Layer 4 of a small transformer language model trained on English Wikipedia (15 layers, counted from 0, width 64).
A neuron's activation on a vector x is GELU(weights . x), where the dot is the dot product.
The model reads these tokens: "\":" " —;" " —;" " —;" " —;" " —;" " —" "\n" "20" "15" ":" " \"" "In" "to" " Your" " Ar" "ms" "\";" " " "25" ";" " " "1" ";" " "

The vector x that enters this layer's MLP at each token. A number n stands for (n - 128) times 0.03.
0 "\":": 136, 76, 121, 128, 144, 101, 192, 191, 128, 165, 171, 96, 108, 70, 121, 125, 97, 133, 166, 156, 113, 180, 106, 58, 134, 150, 126, 87, 169, 212, 97, 134, 161, 76, 96, 128, 214, 81, 178, 139, 148, 154, 107, 179, 88, 191, 64, 146, 131, 94, 119, 146, 113, 172, 140, 109, 123, 62, 103, 111, 117, 87, 111, 105
1 " —;": 134, 134, 132, 107, 166, 93, 207, 179, 143, 156, 173, 93, 114, 83, 101, 126, 117, 113, 140, 105, 104, 161, 94, 43, 163, 165, 146, 96, 174, 222, 125, 96, 198, 51, 110, 144, 221, 91, 175, 114, 155, 133, 105, 156, 92, 156, 89, 138, 145, 76, 116, 129, 132, 147, 145, 91, 138, 64, 115, 126, 145, 78, 121, 108
2 " —;": 132, 143, 134, 104, 166, 94, 210, 173, 144, 155, 170, 96, 113, 88, 99, 123, 123, 109, 139, 97, 107, 158, 91, 42, 169, 164, 152, 98, 177, 223, 128, 92, 200, 51, 112, 146, 218, 96, 173, 112, 154, 130, 104, 158, 95, 150, 95, 135, 147, 74, 116, 129, 134, 142, 145, 85, 141, 68, 116, 126, 149, 77, 123, 108
3 " —;": 133, 147, 134, 102, 167, 95, 212, 172, 145, 154, 169, 96, 113, 89, 98, 119, 125, 108, 139, 94, 109, 159, 90, 42, 170, 165, 154, 98, 178, 224, 128, 91, 198, 51, 113, 147, 215, 99, 170, 113, 154, 128, 103, 160, 94, 148, 98, 135, 148, 72, 115, 129, 133, 140, 143, 84, 142, 68, 115, 126, 150, 76, 124, 107
4 " —;": 131, 148, 134, 100, 165, 96, 212, 172, 144, 152, 168, 96, 112, 89, 97, 118, 127, 107, 139, 93, 110, 159, 90, 43, 171, 165, 154, 98, 178, 225, 129, 92, 198, 51, 114, 148, 214, 101, 169, 114, 153, 127, 105, 162, 96, 149, 100, 135, 149, 72, 115, 128, 133, 139, 142, 83, 142, 68, 115, 126, 151, 75, 125, 107
5 " —;": 131, 150, 134, 100, 164, 96, 213, 171, 144, 152, 167, 97, 112, 89, 97, 116, 128, 106, 140, 92, 112, 159, 90, 43, 171, 166, 154, 98, 179, 224, 129, 92, 197, 52, 115, 149, 213, 103, 168, 113, 153, 126, 104, 163, 97, 149, 100, 135, 149, 71, 114, 128, 133, 139, 140, 81, 143, 68, 115, 125, 152, 75, 125, 106
6 " —": 127, 137, 133, 90, 166, 84, 207, 180, 122, 168, 142, 103, 87, 95, 80, 124, 139, 100, 158, 99, 89, 169, 101, 44, 155, 168, 156, 105, 185, 228, 122, 104, 188, 63, 123, 140, 204, 79, 177, 113, 141, 136, 126, 177, 102, 171, 83, 136, 155, 83, 127, 109, 126, 137, 129, 96, 143, 63, 116, 116, 144, 114, 123, 103
7 "\n": 144, 156, 160, 81, 163, 103, 177, 157, 118, 170, 173, 94, 98, 116, 83, 136, 124, 98, 138, 121, 110, 148, 105, 75, 148, 157, 168, 94, 201, 220, 96, 115, 157, 76, 106, 162, 202, 87, 154, 116, 155, 126, 108, 213, 89, 160, 98, 136, 156, 70, 102, 112, 128, 142, 147, 79, 140, 64, 117, 96, 170, 77, 157, 86
8 "20": 142, 126, 146, 86, 145, 78, 185, 170, 121, 130, 164, 98, 111, 95, 102, 143, 105, 102, 158, 80, 89, 130, 127, 59, 143, 143, 150, 152, 178, 225, 114, 115, 183, 46, 140, 178, 201, 118, 157, 115, 172, 123, 101, 207, 93, 140, 61, 157, 172, 90, 113, 130, 122, 147, 159, 67, 131, 94, 109, 127, 146, 73, 121, 106
9 "15": 141, 127, 141, 102, 160, 70, 197, 181, 128, 147, 169, 92, 119, 89, 97, 155, 116, 90, 146, 70, 105, 153, 126, 44, 164, 135, 147, 125, 186, 232, 95, 111, 171, 56, 135, 171, 193, 128, 155, 113, 147, 113, 126, 192, 93, 132, 64, 133, 179, 102, 95, 123, 130, 152, 144, 75, 146, 108, 110, 129, 141, 67, 116, 112
10 ":": 120, 129, 143, 107, 156, 100, 185, 201, 121, 161, 174, 127, 111, 103, 101, 121, 126, 82, 168, 98, 99, 162, 115, 41, 161, 152, 139, 100, 209, 217, 115, 119, 168, 32, 118, 165, 220, 104, 135, 115, 128, 128, 116, 177, 88, 142, 106, 152, 163, 78, 96, 104, 123, 140, 148, 81, 139, 77, 119, 118, 149, 93, 133, 98
11 " \"": 131, 142, 136, 109, 158, 98, 187, 200, 98, 150, 163, 100, 95, 113, 84, 120, 130, 100, 152, 128, 87, 136, 113, 41, 187, 148, 155, 111, 170, 206, 95, 117, 176, 49, 108, 141, 208, 108, 149, 131, 155, 118, 102, 165, 96, 199, 96, 140, 150, 106, 132, 100, 114, 164, 124, 77, 167, 51, 140, 123, 140, 117, 129, 70
12 "In": 137, 118, 158, 99, 166, 85, 197, 179, 126, 157, 115, 80, 137, 91, 79, 127, 139, 78, 158, 126, 107, 139, 102, 46, 165, 141, 171, 108, 175, 204, 83, 128, 171, 33, 133, 162, 202, 102, 152, 161, 162, 128, 103, 166, 107, 145, 86, 155, 186, 102, 97, 111, 106, 153, 147, 79, 145, 89, 97, 131, 139, 85, 130, 106
13 "to": 151, 139, 142, 83, 144, 88, 213, 161, 124, 146, 160, 126, 127, 135, 91, 132, 134, 109, 165, 124, 130, 119, 121, 8, 174, 145, 148, 104, 226, 217, 100, 97, 168, 54, 134, 133, 203, 108, 158, 140, 144, 109, 94, 183, 105, 129, 75, 151, 146, 80, 103, 107, 130, 154, 132, 93, 144, 90, 103, 113, 142, 90, 116, 90
14 " Your": 135, 150, 101, 133, 160, 102, 213, 175, 138, 148, 150, 124, 112, 97, 110, 115, 121, 106, 146, 122, 108, 111, 99, 15, 161, 164, 151, 99, 178, 195, 94, 101, 199, 42, 112, 161, 205, 117, 140, 147, 155, 109, 69, 164, 109, 171, 81, 138, 187, 88, 112, 116, 130, 146, 155, 78, 156, 77, 118, 116, 145, 96, 137, 102
15 " Ar": 130, 140, 145, 86, 158, 92, 187, 190, 130, 180, 127, 83, 121, 107, 115, 113, 136, 118, 124, 135, 105, 124, 132, 36, 145, 127, 174, 111, 208, 203, 77, 137, 147, 36, 113, 151, 196, 121, 153, 140, 150, 113, 78, 169, 114, 144, 71, 162, 209, 98, 101, 101, 116, 144, 164, 74, 147, 115, 97, 106, 143, 86, 140, 116
16 "ms": 135, 135, 170, 81, 147, 100, 217, 170, 113, 157, 143, 116, 128, 114, 114, 157, 118, 104, 154, 91, 98, 117, 111, 19, 163, 145, 147, 77, 207, 218, 74, 123, 184, 49, 104, 159, 201, 127, 136, 126, 118, 118, 98, 197, 110, 125, 103, 146, 162, 93, 102, 115, 115, 149, 154, 105, 147, 103, 135, 96, 164, 101, 110, 110
17 "\";": 140, 149, 125, 103, 164, 118, 217, 167, 131, 162, 143, 140, 94, 91, 90, 113, 122, 99, 175, 109, 97, 145, 112, 41, 170, 162, 147, 100, 201, 225, 117, 116, 164, 64, 124, 159, 217, 102, 147, 108, 127, 133, 117, 175, 86, 135, 107, 145, 146, 54, 93, 138, 118, 136, 155, 78, 154, 70, 115, 115, 147, 89, 131, 95
18 " ": 138, 141, 125, 89, 149, 88, 193, 185, 133, 147, 168, 91, 88, 103, 75, 136, 126, 104, 139, 109, 111, 155, 134, 55, 164, 131, 153, 103, 191, 192, 113, 109, 183, 27, 122, 157, 213, 124, 164, 105, 145, 175, 119, 190, 74, 154, 90, 144, 176, 99, 98, 116, 129, 130, 156, 85, 154, 79, 109, 121, 142, 81, 127, 97
19 "25": 141, 117, 153, 84, 151, 81, 187, 174, 134, 152, 159, 95, 116, 94, 92, 166, 114, 86, 140, 74, 90, 138, 109, 60, 140, 142, 138, 123, 199, 227, 90, 115, 172, 59, 128, 179, 192, 137, 155, 110, 160, 118, 129, 189, 89, 136, 65, 149, 184, 101, 101, 125, 127, 158, 158, 81, 157, 93, 113, 123, 145, 69, 118, 114
20 ";": 132, 154, 153, 99, 156, 116, 218, 177, 131, 148, 150, 125, 97, 92, 94, 114, 123, 90, 160, 95, 96, 157, 125, 52, 163, 157, 140, 85, 206, 219, 115, 97, 167, 63, 119, 150, 215, 116, 159, 94, 132, 138, 119, 176, 75, 136, 107, 150, 160, 64, 94, 128, 121, 138, 149, 87, 160, 81, 121, 112, 156, 81, 133, 97
21 " ": 138, 141, 126, 88, 148, 88, 195, 185, 133, 148, 167, 91, 88, 105, 74, 135, 125, 103, 138, 108, 111, 155, 135, 56, 164, 131, 155, 104, 192, 190, 113, 110, 184, 26, 122, 157, 212, 124, 165, 105, 144, 174, 120, 191, 74, 153, 90, 143, 177, 98, 98, 115, 129, 130, 155, 87, 156, 79, 108, 120, 141, 83, 128, 96
22 "1": 140, 131, 135, 88, 164, 79, 185, 170, 139, 153, 162, 120, 103, 95, 94, 153, 124, 75, 135, 97, 99, 145, 140, 29, 156, 142, 132, 103, 185, 214, 92, 130, 175, 37, 155, 164, 202, 146, 151, 110, 160, 125, 128, 180, 83, 143, 72, 132, 180, 92, 92, 132, 114, 159, 148, 62, 132, 89, 132, 126, 143, 97, 130, 119
23 ";": 132, 154, 154, 99, 156, 116, 218, 176, 132, 147, 149, 125, 97, 93, 94, 114, 123, 89, 160, 94, 96, 157, 125, 52, 163, 157, 141, 86, 205, 219, 115, 97, 169, 62, 120, 149, 214, 117, 160, 95, 132, 137, 119, 176, 75, 135, 107, 150, 160, 64, 93, 127, 121, 138, 148, 87, 161, 80, 120, 111, 155, 83, 133, 97
24 " ": 137, 142, 128, 88, 148, 88, 195, 185, 134, 149, 166, 91, 88, 106, 75, 135, 125, 101, 138, 107, 111, 154, 135, 56, 163, 130, 156, 104, 192, 190, 114, 111, 185, 25, 123, 157, 212, 126, 165, 105, 144, 173, 121, 191, 73, 150, 90, 144, 178, 98, 97, 115, 129, 130, 154, 86, 157, 78, 107, 119, 141, 86, 129, 96

Each question shows the input weights of one neuron of the MLP. A number n stands for (n - 128) times 0.007.

n227: 137, 96, 121, 145, 160, 111, 107, 133, 113, 113, 123, 150, 144, 235, 162, 131, 117, 107, 141, 146, 114, 101, 142, 129, 119, 94, 116, 140, 118, 102, 150, 169, 148, 134, 170, 142, 137, 140, 94, 125, 60, 151, 84, 91, 102, 154, 108, 143, 135, 63, 164, 133, 175, 142, 112, 114, 157, 114, 103, 144, 140, 98, 164, 68
It fires most on token 11 " \""

n148: 118, 66, 121, 78, 138, 96, 144, 135, 153, 135, 151, 137, 125, 76, 87, 233, 143, 146, 152, 95, 96, 152, 151, 179, 118, 103, 121, 89, 84, 163, 65, 122, 103, 198, 136, 116, 133, 116, 119, 183, 132, 156, 123, 104, 153, 108, 131, 136, 153, 115, 111, 103, 215, 119, 95, 115, 151, 145, 116, 142, 53, 164, 134, 132
On which three tokens does it fire most, strongest first? 19 "25", 9 "15", 0 "\":"

n275: 156, 149, 127, 97, 122, 135, 121, 135, 151, 148, 121, 118, 108, 133, 116, 148, 101, 164, 136, 135, 124, 102, 149, 155, 105, 130, 91, 116, 170, 122, 118, 110, 112, 154, 120, 122, 119, 147, 110, 150, 84, 156, 119, 116, 128, 142, 107, 153, 149, 72, 151, 169, 127, 118, 147, 94, 122, 154, 150, 168, 106, 101, 96, 164
It fires most on token 15 " Ar"

n120: 115, 130, 100, 103, 151, 124, 97, 141, 124, 138, 99, 119, 123, 76, 143, 153, 84, 135, 129, 148, 128, 174, 111, 152, 115, 153, 72, 123, 133, 170, 119, 138, 89, 147, 124, 98, 100, 173, 91, 122, 167, 161, 153, 175, 106, 166, 118, 131, 123, 144, 144, 178, 92, 143, 160, 120, 121, 148, 124, 107, 69, 106, 123, 151
On which three tokens does it fire most, strongest first? 0 "\":", 19 "25", 22 "1"

n2: 158, 137, 123, 146, 137, 118, 110, 120, 135, 117, 138, 109, 165, 124, 133, 151, 108, 157, 108, 137, 95, 149, 128, 64, 130, 166, 140, 154, 101, 118, 182, 87, 130, 109, 117, 104, 122, 114, 145, 135, 108, 121, 130, 98, 160, 126, 92, 117, 132, 145, 137, 155, 144, 154, 132, 141, 89, 124, 111, 123, 145, 110, 130, 118
On which token does it fire most, and how strongly? 1 " —;", at about 1.3

n139: 136, 87, 111, 149, 126, 90, 113, 109, 119, 110, 164, 116, 120, 158, 143, 123, 96, 97, 130, 128, 134, 119, 145, 150, 160, 182, 108, 158, 120, 181, 165, 135, 157, 105, 147, 130, 116, 93, 102, 119, 147, 140, 125, 110, 143, 74, 99, 122, 118, 152, 140, 147, 147, 147, 138, 157, 164, 150, 101, 94, 110, 161, 128, 113
It fires most on token 8 "20"

n175: 121, 126, 129, 141, 122, 101, 120, 129, 127, 126, 135, 147, 137, 146, 105, 116, 132, 132, 126, 127, 136, 113, 110, 132, 134, 116, 143, 122, 145, 149, 153, 131, 123, 130, 122, 117, 151, 129, 122, 137, 127, 118, 128, 130, 139, 121, 128, 124, 134, 135, 108, 123, 139, 95, 103, 120, 146, 125, 144, 124, 109, 123, 122, 146
On which two tokens does it fire most, strongest first? 13 "to", 10 ":"

n92: 111, 136, 135, 135, 178, 103, 135, 163, 147, 102, 114, 104, 151, 89, 152, 143, 129, 146, 136, 141, 109, 161, 125, 134, 105, 72, 164, 134, 126, 137, 130, 117, 110, 125, 138, 123, 108, 102, 121, 147, 143, 118, 120, 81, 121, 124, 104, 118, 152, 126, 124, 145, 142, 131, 134, 133, 107, 145, 141, 82, 139, 139, 126, 118
On which token does it fire most, and how strongly? 15 " Ar", at about 1.1

n209: 131, 127, 109, 127, 133, 107, 105, 137, 107, 131, 149, 97, 159, 140, 111, 123, 125, 109, 141, 118, 97, 89, 123, 139, 131, 148, 182, 130, 112, 166, 160, 126, 121, 156, 122, 129, 131, 120, 134, 135, 141, 101, 152, 152, 139, 140, 147, 113, 146, 151, 106, 136, 116, 157, 94, 147, 111, 108, 148, 81, 88, 95, 138, 138
It fires most on token 7 "\n"

n179: 109, 133, 156, 116, 157, 110, 126, 161, 117, 97, 166, 163, 117, 147, 100, 138, 135, 117, 146, 136, 134, 119, 158, 161, 143, 154, 153, 121, 90, 129, 116, 110, 136, 151, 80, 135, 139, 126, 155, 145, 126, 107, 141, 72, 145, 114, 90, 149, 118, 146, 112, 144, 173, 104, 122, 118, 99, 111, 132, 102, 136, 131, 122, 133
On which three tokens does it fire most, strongest first? 11 " \"", 1 " —;", 2 " —;"

n144: 186, 134, 99, 75, 163, 144, 71, 210, 115, 159, 103, 237, 165, 99, 90, 160, 145, 109, 120, 125, 102, 174, 152, 109, 134, 84, 131, 131, 142, 112, 97, 142, 90, 183, 169, 127, 89, 127, 93, 51, 159, 150, 89, 143, 112, 154, 139, 66, 84, 132, 128, 168, 129, 138, 156, 121, 121, 105, 91, 147, 54, 153, 152, 137
It fires most on token 22 "1"

n212: 135, 127, 130, 118, 123, 129, 119, 96, 130, 126, 179, 195, 123, 83, 132, 126, 171, 145, 113, 122, 106, 107, 166, 135, 96, 164, 103, 148, 125, 123, 140, 109, 162, 102, 131, 141, 118, 75, 113, 125, 111, 137, 121, 103, 134, 127, 156, 124, 139, 140, 152, 129, 104, 164, 129, 118, 134, 151, 89, 180, 131, 99, 128, 68
It fires most on token 8 "20"

n1: 135, 133, 209, 120, 127, 108, 112, 135, 122, 127, 149, 127, 179, 145, 150, 167, 185, 62, 120, 194, 75, 137, 160, 125, 94, 127, 141, 149, 125, 97, 89, 136, 166, 129, 174, 118, 131, 104, 140, 129, 109, 125, 155, 120, 115, 92, 88, 79, 119, 142, 183, 146, 130, 48, 78, 124, 138, 90, 125, 144, 118, 103, 128, 139
On which two tokens does it fire most, strongest first? 12 "In", 22 "1"

n3: 129, 122, 146, 123, 120, 136, 131, 133, 146, 144, 110, 124, 154, 115, 125, 112, 127, 126, 125, 132, 114, 143, 149, 134, 109, 120, 114, 127, 120, 147, 131, 123, 134, 131, 125, 121, 109, 134, 111, 138, 126, 122, 101, 130, 119, 122, 123, 120, 132, 145, 121, 137, 169, 133, 147, 141, 129, 118, 137, 118, 124, 110, 136, 133
It fires most on token 15 " Ar"

n270: 106, 111, 107, 108, 169, 107, 147, 143, 101, 65, 110, 146, 153, 125, 119, 119, 133, 157, 157, 130, 111, 158, 73, 140, 125, 103, 183, 161, 84, 137, 159, 131, 107, 125, 127, 109, 105, 152, 119, 102, 162, 134, 130, 127, 84, 127, 156, 122, 140, 126, 133, 136, 116, 184, 115, 148, 142, 104, 117, 110, 142, 166, 133, 132
It fires most on token 11 " \""

n298: 85, 78, 128, 169, 151, 100, 178, 96, 126, 109, 130, 100, 132, 119, 100, 207, 114, 92, 144, 179, 101, 108, 155, 154, 97, 201, 165, 150, 107, 163, 190, 103, 137, 77, 111, 81, 98, 59, 97, 105, 138, 120, 135, 91, 149, 92, 157, 120, 144, 144, 137, 124, 104, 140, 145, 147, 147, 160, 106, 129, 116, 167, 181, 107
On which two tokens does it fire most, strongest first? 12 "In", 6 " —"

n103: 85, 171, 137, 127, 89, 153, 94, 107, 156, 123, 97, 153, 159, 107, 137, 198, 96, 165, 143, 98, 81, 117, 141, 133, 114, 141, 194, 97, 134, 164, 143, 145, 100, 43, 157, 76, 119, 140, 95, 95, 180, 123, 116, 88, 110, 147, 135, 175, 134, 143, 106, 146, 149, 103, 139, 170, 105, 146, 122, 83, 73, 121, 175, 177
On which token does it fire most, and how strongly? 15 " Ar", at about 0.27

n215: 72, 142, 128, 135, 144, 130, 85, 131, 118, 123, 163, 151, 177, 127, 129, 117, 146, 128, 93, 154, 68, 168, 92, 102, 98, 84, 218, 150, 118, 108, 128, 148, 132, 140, 194, 71, 114, 139, 135, 139, 139, 94, 122, 160, 149, 72, 145, 102, 149, 105, 157, 149, 184, 107, 83, 128, 139, 57, 132, 148, 149, 106, 160, 90
On which token does it fire most, and how strongly? 7 "\n", at about 0.14

n134: 128, 107, 154, 157, 127, 102, 112, 153, 155, 98, 132, 158, 139, 136, 107, 98, 145, 139, 123, 134, 153, 101, 138, 122, 139, 132, 130, 117, 118, 115, 101, 131, 151, 152, 164, 158, 122, 129, 142, 114, 114, 121, 76, 139, 137, 81, 154, 111, 122, 124, 127, 113, 142, 99, 115, 108, 156, 122, 159, 137, 112, 116, 156, 113
It fires most on token 14 " Your"

n115: 87, 124, 134, 121, 148, 121, 63, 146, 143, 88, 103, 141, 113, 138, 115, 83, 122, 156, 142, 130, 134, 113, 116, 142, 93, 123, 168, 122, 133, 141, 149, 108, 158, 170, 126, 119, 127, 146, 145, 144, 167, 109, 120, 166, 152, 115, 137, 123, 153, 127, 65, 118, 123, 155, 112, 156, 109, 118, 109, 77, 162, 152, 144, 90
On which token does it fire most, and how strongly? 7 "\n", at about 0.3

n82: 83, 144, 122, 115, 126, 110, 142, 107, 97, 119, 149, 171, 128, 119, 118, 130, 128, 143, 101, 126, 156, 152, 78, 152, 130, 129, 111, 133, 150, 151, 110, 165, 131, 141, 176, 110, 180, 120, 84, 96, 132, 135, 91, 125, 125, 172, 133, 98, 120, 117, 175, 118, 106, 97, 111, 153, 130, 125, 179, 169, 116, 109, 138, 132
It fires most on token 11 " \""

n124: 85, 151, 147, 132, 135, 128, 111, 90, 124, 104, 149, 142, 172, 124, 134, 139, 111, 141, 121, 119, 120, 142, 140, 122, 127, 106, 137, 93, 141, 168, 134, 119, 131, 124, 170, 151, 187, 96, 104, 104, 122, 129, 134, 134, 123, 105, 145, 156, 121, 147, 128, 117, 129, 101, 95, 144, 115, 112, 159, 138, 116, 107, 116, 128
On which token does it fire most, and how strongly? 10 ":", at about 1.5

n54: 128, 87, 125, 93, 153, 153, 150, 106, 138, 99, 111, 153, 145, 138, 145, 74, 118, 159, 128, 89, 85, 158, 115, 158, 139, 148, 150, 150, 151, 116, 142, 98, 155, 153, 104, 130, 159, 171, 59, 153, 111, 114, 142, 167, 164, 158, 132, 158, 100, 107, 105, 160, 185, 125, 98, 147, 52, 160, 92, 101, 161, 117, 100, 95
It fires most on token 16 "ms"

n68: 134, 138, 100, 132, 153, 143, 63, 146, 117, 119, 130, 105, 157, 85, 134, 112, 111, 128, 160, 135, 128, 154, 140, 96, 134, 149, 116, 172, 130, 91, 112, 108, 156, 125, 139, 102, 161, 109, 126, 132, 140, 155, 155, 119, 205, 136, 122, 159, 83, 77, 122, 103, 94, 181, 125, 135, 73, 146, 102, 153, 174, 130, 137, 135
On which two tokens does it fire most, strongest first? 0 "\":", 1 " —;"

n273: 98, 79, 136, 129, 112, 112, 34, 132, 103, 170, 165, 116, 118, 133, 128, 173, 127, 99, 123, 129, 103, 123, 108, 184, 169, 72, 127, 114, 156, 139, 90, 122, 169, 183, 144, 57, 128, 84, 145, 122, 182, 153, 50, 102, 128, 53, 134, 53, 192, 99, 79, 167, 199, 135, 134, 136, 151, 102, 132, 174, 93, 187, 223, 61
It fires most on token 7 "\n"

n300: 110, 155, 99, 78, 152, 135, 76, 127, 153, 120, 115, 123, 134, 143, 132, 137, 110, 154, 180, 106, 186, 129, 75, 157, 117, 68, 65, 106, 160, 160, 138, 102, 65, 147, 151, 162, 123, 130, 113, 135, 146, 150, 144, 189, 124, 133, 117, 194, 135, 115, 158, 152, 118, 111, 126, 124, 151, 178, 136, 133, 63, 112, 130, 77
On which token does it fire most, and how strongly? 19 "25", at about 0.13

n85: 83, 139, 130, 134, 171, 101, 114, 131, 142, 93, 141, 123, 136, 123, 138, 124, 105, 163, 119, 123, 148, 136, 128, 114, 136, 118, 130, 133, 131, 105, 126, 133, 134, 119, 125, 106, 146, 111, 118, 116, 131, 143, 147, 134, 157, 103, 130, 145, 125, 123, 158, 165, 134, 148, 138, 129, 158, 134, 106, 105, 102, 124, 120, 125
It fires most on token 0 "\":"

n278: 131, 103, 125, 125, 156, 146, 132, 113, 120, 129, 103, 150, 154, 112, 143, 126, 123, 165, 107, 126, 104, 137, 136, 125, 134, 134, 97, 89, 109, 134, 142, 130, 120, 126, 154, 134, 141, 118, 128, 115, 124, 123, 116, 135, 146, 130, 85, 132, 133, 133, 171, 146, 110, 127, 154, 133, 122, 137, 102, 106, 104, 132, 121, 122
On which token does it fire most, and how strongly? 0 "\":", at about 0.85

n100: 155, 134, 115, 125, 133, 130, 98, 132, 110, 124, 126, 120, 111, 121, 113, 125, 141, 128, 138, 133, 115, 105, 131, 132, 127, 177, 128, 97, 141, 119, 124, 119, 114, 119, 154, 126, 141, 115, 117, 147, 124, 133, 139, 133, 118, 116, 127, 118, 117, 129, 134, 162, 136, 138, 153, 135, 122, 139, 132, 127, 121, 131, 126, 135
It fires most on token 17 "\";"

n306: 156, 144, 136, 97, 111, 111, 112, 115, 114, 141, 108, 124, 166, 137, 127, 140, 190, 166, 108, 138, 140, 125, 141, 127, 130, 138, 97, 122, 128, 139, 140, 121, 124, 173, 120, 121, 130, 159, 115, 156, 106, 116, 99, 92, 103, 131, 111, 110, 151, 92, 86, 141, 181, 136, 127, 79, 140, 120, 131, 157, 125, 146, 121, 110
On which two tokens does it fire most, strongest first? 13 "to", 15 " Ar"

n155: 69, 161, 134, 139, 110, 136, 103, 131, 148, 197, 148, 127, 162, 93, 71, 89, 151, 111, 172, 97, 87, 123, 124, 91, 159, 190, 177, 153, 64, 95, 132, 39, 113, 152, 83, 100, 109, 63, 136, 142, 245, 180, 162, 85, 179, 73, 141, 138, 122, 150, 87, 110, 153, 122, 94, 142, 120, 90, 104, 124, 149, 208, 174, 130
On which token does it fire most, and how strongly? 6 " —", at about 0.83

n69: 110, 143, 131, 113, 164, 113, 155, 129, 154, 108, 229, 134, 108, 121, 139, 105, 175, 93, 115, 144, 100, 75, 124, 145, 107, 100, 119, 108, 167, 108, 89, 127, 130, 154, 83, 137, 104, 101, 112, 112, 129, 159, 130, 143, 171, 116, 148, 116, 124, 112, 160, 83, 70, 156, 159, 134, 103, 180, 112, 198, 127, 132, 92, 120
It fires most on token 16 "ms"

n241: 100, 141, 97, 84, 153, 138, 128, 134, 92, 120, 122, 156, 137, 139, 127, 115, 119, 109, 111, 134, 149, 150, 138, 131, 135, 137, 109, 114, 125, 138, 143, 116, 124, 128, 124, 136, 142, 109, 113, 149, 116, 122, 127, 108, 132, 141, 141, 140, 159, 134, 118, 131, 168, 112, 98, 117, 137, 133, 123, 144, 129, 130, 113, 143
It fires most on token 10 ":"

n274: 87, 111, 136, 97, 154, 126, 139, 131, 134, 131, 164, 190, 144, 156, 58, 133, 129, 75, 101, 125, 108, 124, 117, 159, 131, 180, 145, 189, 106, 145, 120, 125, 131, 147, 124, 82, 146, 117, 97, 158, 134, 161, 185, 108, 179, 143, 130, 94, 175, 87, 153, 115, 112, 100, 67, 131, 113, 103, 86, 133, 124, 139, 43, 196
It fires most on token 6 " —"

n296: 106, 123, 118, 132, 139, 119, 105, 161, 136, 141, 104, 145, 139, 134, 145, 121, 134, 125, 121, 106, 135, 66, 125, 151, 155, 114, 133, 142, 132, 163, 156, 114, 136, 153, 120, 135, 117, 158, 128, 119, 103, 160, 138, 142, 152, 138, 166, 108, 164, 106, 94, 108, 126, 144, 111, 112, 142, 144, 99, 135, 162, 111, 79, 106
On which token does it fire most, and how strongly? 9 "15", at about 0.29

n280: 141, 94, 134, 124, 169, 108, 146, 142, 114, 124, 90, 124, 164, 136, 147, 80, 128, 71, 108, 185, 155, 92, 117, 164, 104, 145, 167, 91, 114, 103, 174, 127, 90, 122, 176, 130, 144, 140, 43, 138, 107, 99, 161, 185, 181, 146, 136, 165, 106, 92, 130, 156, 99, 157, 105, 124, 155, 119, 91, 148, 179, 136, 110, 132
It fires most on token 12 "In"

n165: 92, 126, 126, 125, 131, 88, 108, 112, 120, 128, 154, 151, 195, 145, 135, 147, 120, 119, 159, 147, 118, 119, 112, 137, 116, 89, 153, 117, 127, 132, 136, 150, 145, 118, 154, 129, 141, 147, 112, 107, 123, 139, 106, 146, 114, 156, 148, 139, 133, 114, 106, 149, 127, 112, 108, 172, 135, 127, 119, 100, 141, 119, 126, 110
On which token does it fire most, and how strongly? 16 "ms", at about 0.59

n170: 78, 125, 121, 114, 154, 129, 188, 189, 138, 116, 175, 137, 152, 160, 104, 99, 135, 122, 125, 111, 87, 116, 177, 108, 110, 161, 184, 150, 117, 137, 94, 142, 106, 191, 128, 141, 88, 140, 89, 65, 150, 180, 111, 153, 151, 144, 152, 86, 139, 133, 116, 79, 118, 104, 104, 131, 125, 151, 111, 126, 87, 135, 81, 182
It fires most on token 9 "15"

n195: 113, 123, 126, 114, 139, 122, 159, 147, 161, 116, 122, 121, 123, 146, 136, 129, 114, 111, 117, 147, 93, 119, 139, 127, 123, 145, 146, 138, 142, 124, 123, 123, 123, 136, 115, 125, 120, 111, 116, 148, 107, 127, 135, 132, 136, 122, 127, 102, 124, 152, 133, 146, 128, 123, 121, 102, 106, 133, 145, 137, 123, 124, 140, 129
It fires most on token 15 " Ar"

n12: 130, 122, 171, 135, 125, 122, 84, 125, 133, 129, 140, 133, 119, 148, 95, 101, 147, 138, 113, 137, 111, 64, 168, 143, 129, 140, 125, 163, 108, 97, 159, 101, 137, 137, 142, 183, 169, 112, 154, 164, 107, 93, 138, 109, 92, 173, 128, 164, 127, 128, 112, 129, 121, 156, 113, 106, 107, 110, 135, 143, 98, 150, 138, 129
It fires most on token 11 " \""